Layer 11 of a small transformer language model trained on English Wikipedia (17 layers, counted from 0, width 64). Numbers have three digits each and are written without spaces.
Take only the direct path to the model's output, skipping the later layers: a vector added to the residual stream pushes a token's score in proportion to its dot product with that token's output vector.

Output vectors of the tokens that the questions are about. A number n stands for (n - 500) times 0.0064.
" would": 462549514600399570293535620400506563391511363606527586461557404533465587491451595621421405411525564498591516356532468544550453497627426333443519486564500643442538454567536594647504555399496599
" −": 498404556642566596423472552570526527413461338434459530507521430571422637403514479563523473510469478543477522536432446526492570507589441504502534371424469500567526603520547588573531490478391443
"usic": 511360416561341519570250491515319627360492491461556566511432408507549511533562564614433566510532437556591480446630306554460577558627440369403516296454530444526646313660654566561448759225434640
"ase": 587401619531502653506486453381442556353457497565748576615567544531578546463660473577557601434396482522685401526586425506512500586543489298613587415541514510472533454420538540546411563472545495
"istor": 576348472636421521475530574510402643309517333449603523446552489533478447419560471496458551433496354541713560546670446409496548591567448444371567412565415541654622590540564489549554679382387577
"stit": 504524608592481514316462635383464552424485419453427488410570342574603494439536473529416580507502448646461508528550369516394582579484420514600580394500540603591472600518609515645413469378509540
"eter": 514393508557371635604416603466566603404615434484374427449503327510435663447368598447355541497576461546661507483500423444472656566662412355302588412482373544615475570521640486549406530444422410
"ased": 454344543557557730562351576365471580411462517581642613596482491540547437514505533641469681347401352611500445361562315485512470587500449346625620333609583524531656472446687631537562535456527519
"ron": 547426544576346506352559533388531522508494371500468554507573534498578594420394530503550647469443347614699546411625433537608569585490569469569564408424516723390559463577516521553371462431532465
"왕": 563360709943347749322342640370357896027408104508671623377669273586659594370662680907176582381468377526903468347636297636539717731749121351394500323403617752616505562681730717731407709334596597
"son": 516526510492403419425308594490518493441591449432494383516652343545487588467500589659373549554556500489549624340559348546528524591666387515386576452439507656514566465488490452670318466459577553
" act": 425451527595373547525524576437470578423439476539472590442583513558510470454523560479516500410517431514550571472541409468571505502519414535543527500478597495578552544480557521616544595408457532
"otal": 677448584767503601292388399447429682388498439444435388384663533527521619433549538572345585497519375601638585500610457571459589622605272324482495360428673471516593442467780606555458557310564474
" /": 498328649556456450538386536555411566506508367440517585453490515510418563457431546565505498562454414485575595500472361536436569493537575500409515422545436478505539542482551498549387618526405479
"aint": 466532443631401580426429561467596612324477340379593586495672396510419602381596700533373487371457415577421411528611455479425649593644481304399443437438537592420517477510476585487504551390451421
"areer": 623557450796288644519589488291436632299466423443528580529607532541433578464640483620372495443609409540647583379551386516505548565657395383562540291363613593640497443488563648569510464481660638
"f": 523556556476581444498508516422451502531516448562386504471566532543554411487488459482349550583544437586490464498514502490305395557497397451550497506589547515497481454602519446528508468605534460
"t": 389630467526500564514494520644571512448551384475484466422521420508558527668437500478636599505517381500481419529631473428368377588519480562370496509485538463417446518416574405540384490471505540
"ore": 698519521539512666464516484410451544430432486551440493540490518514457527434560535523418597492444424547615539487624594533492500618619440450486561463453384536425727343537673591442443676412496507
"arm": 515491532566478636562525566465408620428547381509485555549607521498484535502621514580434504383416351484532515534660414388495540632541340520451538440565405596458632512510461442527388509523492426
"hed": 531453551744503681580570598460586514462584422466519600597629479530425415382505512621458640454392552581444615430549426627613482560682363308561507446574622619559477406655633598629594602459515492
"or": 502585475432594496515576511421440463468464590573486466505541564503402464502526487434527615482541449377513402534615596515566521585476578518459516480539498464611547415487573484410576623445420435
"ose": 673560634472541625493374629550436603515492405476553456496452487518436573494445603609436552503479517590666591573641465492450572591582587440473629425417484570653568431531662451566591476471657586
"ets": 416462574523474593479381563561460515382517517515442472533481482529472667625450571532376516478578556417500548463559373629589561583706503312413628451485602623603487470459528434580521523497473526
"ist": 460516548564368394559569522607523551246491569534434468424585475488559426493529614452434558527420427523547490554566437521490468540663409386490461493389349641546606581437618357456525460391386654
"en": 625463524470373569525477396433580524488632578524391554388567566470446453541473482407370638517543570583403562543541457505507523542604554371488539506508575602540564518494511590521460496618439483
"overnment": 622475462699452677299495664431483553262569387500617597517480497528652486442544660538409594385477469611571645494532423554516610603602376462450611378516596574569560531447453609577473521532407688
" Eng": 531451586601431527521458450512458528400545487491590551541597482553431438436554558515500524449536454563506549465535503467528494504491413559428567472495519447518521587547643531550449505418537496
" ann": 593399502620460613388566583476443561434440433547568573391613487548484461445421631616485562472508441427548548400541453568502410500483422413524623485512533572500523518548600590579580556388489542
"k": 405525500609523469581481498601562492441611514443597488507475458496372484543529422503500604556563434366458560439494420465348531556615389415513471506522625492493554531510425485563613480557570490

Output weights of attention head 2. The head adds the sum of these rows, row i times number i of z. A number n stands for (n - 500) times 0.0028.
o0: 268546575601510562418720540395708571617507403661483616347435458518598546607487521829554301414342600546422433520448489285563415555410557551290388678344556443387455475562564510597622506442498511
o1: 397391462575567566555528484587434623383462662258469534345617674435604583545546419381371635484524446648480624454367450444464606356363484466526473239505472590548594435556544559500286633627506475
o2: 502520407487447323336583579456609513485439428564371606330329533565359484576472548463337384342588554632682553386722430437520382818539516547439455567469524275632612420534490544775714444518573726
o3: 471299431521417484592411463545370511536401189522491511622400660569374619434493702805423660592395457364550646543563322527596410371477644595607375617488565403357613492482552291401506597446528441
o4: 490417708420450551515450718404483282581285461369377532609481521534606450224572584217512492832488507673592660598759467527541570481382579626398655746555511579591548457335471356343320590617422545
o5: 508543492481701581590471513473593571485390471571301564369624278412296437438553597522373362418434541504479484739474470443426567274567571653456518569448801511451538423518369566479565452551571503
o6: 685539585664612623412473435474417701639600744459581443521437424817593436318455516522659333428318457614519527448500741346427393475489487458578433341452476387567367539538477536514520384510400484
o7: 468486435503290381485437399478456282417501623574518634563590608724360606541404307548579449617246468496435408652476495483476487553457491398564464362514363367417323572608554471238396581382310411
o8: 601570624229372350340418636428452486662693548743342626393532448327456459268630849346524426538403638366549381457526471539404571236541317230603496580560355434550320733513460378542443438251602343
o9: 344449560442478418462424568386560302279487579135436641448548524287446552419471621531310700428600487522287612324431325529261284611489570547513535599470735478538599519523340376396564484498400581
o10: 559358761335738607596538529511607324626460500422424532453440615696503333320524480492707657540567496458474563605465491429435504736498518522666440306614538461251578580578704563487707476623500431
o11: 598435600676557485495428546587584477478515622367426436423384511702353798397660570715496379567529562522418396645391541305319612508476378400571605462338503450596376522615384422398425440528529545
o12: 453715537478293535449562475493445626444428581557583526386550563497381445433479330687328483529456436553598380577556584698481569358429596474703407670466358320396571490449711329519263309501781450
o13: 452537488289386487310576553598400442332643576791380455708484568531615032553482293308527696479532614418455484656816609356578270444413096488387595673665526480515517713526509498437750533394589608
o14: 607302336868300516695556442355558541437431405060624478538513452690357557498393725699489571484422456606512561271471435847484380328592431373540429464474372498554520308505704573532627605692583341
o15: 751208501495489543574640567501317392614457397582726523321542452444635425348545428616493537424460523652471513570423484587313469485584515417455548528405583595533572316478693490468531656244824772
o16: 604467676454608443290492657587499513517595488573610575606470566702364714426377417495381457459461623331444519400656653445474440575563710356652556457591351486454596527331375236552510718527395418
o17: 498411671679455614512589453374353638233732525800399415576391551478453585367482513436246367743674523705647557467521497404324558663362569772438588465544465431451587480521528411412349512532556500
o18: 460507456625564551419636252663542635471488498784621585323437405497527432360518544602420438443294475227384420496404509548771457571385551511665593510464518562302667513519403505309568574309445469
o19: 508564438518349441694371483401617602312549486363332360435443565547404461370490457492512494524527480600616309403554486385532478376453541436557248331337496488598422544539442472313326528321494443
o20: 516408534605428616489541362356584595565488509381597492306627477718582400490392396599586471543464510550436575565432608386462391504354503553679417634364550467405616369338380358480542532584423412
o21: 454369498408547333175441309674426302531593425494385631400424507669748605522455469673650543700566549576452568610464408345527390243441521529576386638313450366605526580565391413699537413351299416
o22: 402599396639369605379450591532703633480551526433495577480400649430638616614630588607347527377384436386503489306480567530623641453648618594641499644555558608300596534697396465571585298455593593
o23: 499506566515730525748226243559368512494376362499571524492442638510496523423622662607561562347557342361570520522619507475629359725484512398524350425411547359663433482422428426399408419511546367
o24: 621648578539626580450308448704527573629359672705332516578323388513562431539774554586463429548664763472560570546429523498654533473445368478579555579637601472397209447564550539584516519455483633
o25: 556430332555573564491463588450634542453546572365456407240364589547550598600542500323557521596725446421578446618402476556436413630512522355529520163572629548232580620523277471453584403432483547
o26: 579454632545330395556544545513567604440550645532369608322405568640493508585587611552490454580520425652582477692419558330485570318632500509696333549470754446606433393518647388469487473304264528
o27: 561493412570571583464441517517424257423428407275587497379625558677404323475538541599362400563459299485321488609579463533532299333559644451486631834552504289515489550576533673371430437634682545
o28: 471541566720498422498540366482458532415512584597575469394461495536464330482585565487470462611495549407529433499412284784637384721460507475597438564478649529524430335655459462440445372373538436
o29: 521516630539579733686688454502532427495662501678630673505444330456593673622526501617450500441315455514590376620670628657534553351563484438447515552278549560530448410479355579382525417403544546
o30: 535518500544447564648551529499459606539519523570585497481420368368559484340515467550457393523394414482514602623440677335387470610515808451534535518507586426440348406403552300313376588414425555
o31: 567326559631533611434663581411650553267392571536446430489449683585439668438455386488574546366511517282389441497526463636510503568448392739478518625739601559549700653357583375422482295507373541

Each question shows a token from some text and the vector z that the head gathered there. A number n stands for (n - 500) times 0.0037.

"ulation": 428391664596553496387422517677444484559542542487532419393428496638484594383494518678518428422549
Pushed up most: "son"

"land": 500499548622522401429484452673301365675336655616511445544408507380687345373346645605654452635746
Which two tokens does it push up most, strongest first? "왕", "areer"

" Am": 505513546503550456433488552611521472417441385411519452505523403541541548520505554444516420482513
Which two tokens does it push up most, strongest first? "ets", "son"

"o": 608466618457552486498419585552481465518486503422540459477470490546567454478428538511494446444560
Pushed up most: " would"

"s": 457550505464521503516582439579512467489487597475472508514494471443502456456495534609520461498569
Which three tokens does it push up most, strongest first? "areer", "hed", "ased"

" pop": 423427788540481508489340470677412505589365648468562420398421588673494653436580550689523338439527
Which two tokens does it push up most, strongest first? "son", "areer"

".": 524554493512574559464525404588522530531503514525461460488530520510534472435528522577476558518535
Which two tokens does it push up most, strongest first? "aint", "areer"

"ed": 436544481442509532526581431536460508541463586485482495495495493443495449447496530642505499513562
Which two tokens does it push up most, strongest first? "areer", "aint"

"qu": 531632535668492565480514394479528457454468579589410730579543616492573431391609578536512422568509
Pushed up most: "왕"

"ington": 474482518551668487495476436568452472466579550496497543537427558578577383460511527661492446513589
Pushed up most: "overnment"

"orth": 475452515487637517489519534491394509483574516480448637529552468484495441495490593564505459543532
Pushed down most: "ased"

" ": 560521591537484468440499494586550453468465398425519507562547445515526602498488570446562441514524
Pushed down most: "hed"

"'": 487539530594571560438511549544515465578487454488485610509540489484537482427526489519505501514514
Pushed up most: "ron"

" feat": 321673573592643590423642648659462434653559562581487565644627466360553488446560602561605395507571
Pushed up most: "ist"

" s": 420469512464583418572556435540633650511430563419474424463507412512503580418556466740532459419668
Pushed up most: " −"

"M": 417486428552595538397557485503530461433475335402511507481542424533469519481517509448462480480521
Pushed up most: "or"

" |": 550455519521485470483510575588541473512537486465501630566562442499495499445406599418556516504546
Which two tokens does it push up most, strongest first? "ist", "왕"

"ber": 605391578487542444560461501553478598422403528469493390496428506627576504514453496606437398479552
Pushed up most: " −"

"out": 454523498594583517435513471489506437556589474525532561549539517522523466519487517533500475449552
Pushed down most: "aint"

"ree": 438490611508590568400503515687507403556548539518400464367461477603446512409483471677589536390403
Pushed down most: "ase"

"\n": 439510511516588512415449615582519428487510480478437612443550437472442487503433551421512432446535
Which two tokens does it push up most, strongest first? "eter", "son"

"ors": 507509495519571526459514495558473511512508505508515406516498508512547498464491494596477517486517
Pushed up most: "aint"

"7": 479455484588560552483557397457550522505455535554533579449529520575395441489428608543418505571451
Which two tokens does it push up most, strongest first? " /", "ose"

" l": 576486423595732539436565418441586500586563408621467578549546494370544333435472544512466612642552
Pushed up most: "ore"

"ing": 525490529470579548425455464587477446576523464459460474517454496494553420570431405545499472468474
Pushed up most: "son"

"orm": 494515702579642505269434486642518428476490469523475369378525394506646380441576491492475419352657
Pushed up most: "son"

"ail": 413597456489573479561555537488546515615526530586404519453597556550490475590614538594544421503466
Pushed up most: "otal"

")": 445435542644508506343548558543589483624686479458500587406492356499436551449360444477530525329638
Pushed up most: "or"

" Min": 508560550465610485416535418556444468496572430525485622519577533492505450405524557558512490528541
Pushed down most: "hed"

"ong": 386466415565746552503513597548364599451496488462500747547555435500441451623473463535462431639466
Which two tokens does it push up most, strongest first? "eter", " /"

" p": 465580396546593546487644342624681448409550491535468467527559560462463475394566487526503497524559
Pushed up most: "ased"

"all": 460495452568665542494426501555396445555631503451501545542413660627566427581414550594403446553606
Pushed up most: " act"

" New": 481472466593560458320589441552386461545571471587560558540529545593470469421439588508494532564562
Which two tokens does it push up most, strongest first? "ist", "istor"

" on": 184570436722444404470627408632438453489427621670524649605559362441537535357534615602446423799508
Pushed up most: "usic"

" m": 497426512606550580487535389416532535512435556568538624441533503570393414483415615545406528579451
Pushed down most: "k"

" when": 425588478456578546521542379581523457549438630463433471393533606470433452422483564546392442476553
Pushed down most: " would"

"ouse": 492514530608608512422503458609471492553536545602544469493459550523568460431446536635518487529540
Pushed up most: " ann"

"h": 504500479512537438506492595618564453537524520477546579574513512514513444437412610446562505500576
Pushed up most: "ist"

" was": 393553523548586520471552511607526501609462523480554439445495613610465554449556603590531386469566
Pushed up most: " /"

" as": 428626525379558466532495608550530483635547497657345448414602497538507445544592534518559466484435
Pushed down most: "arm"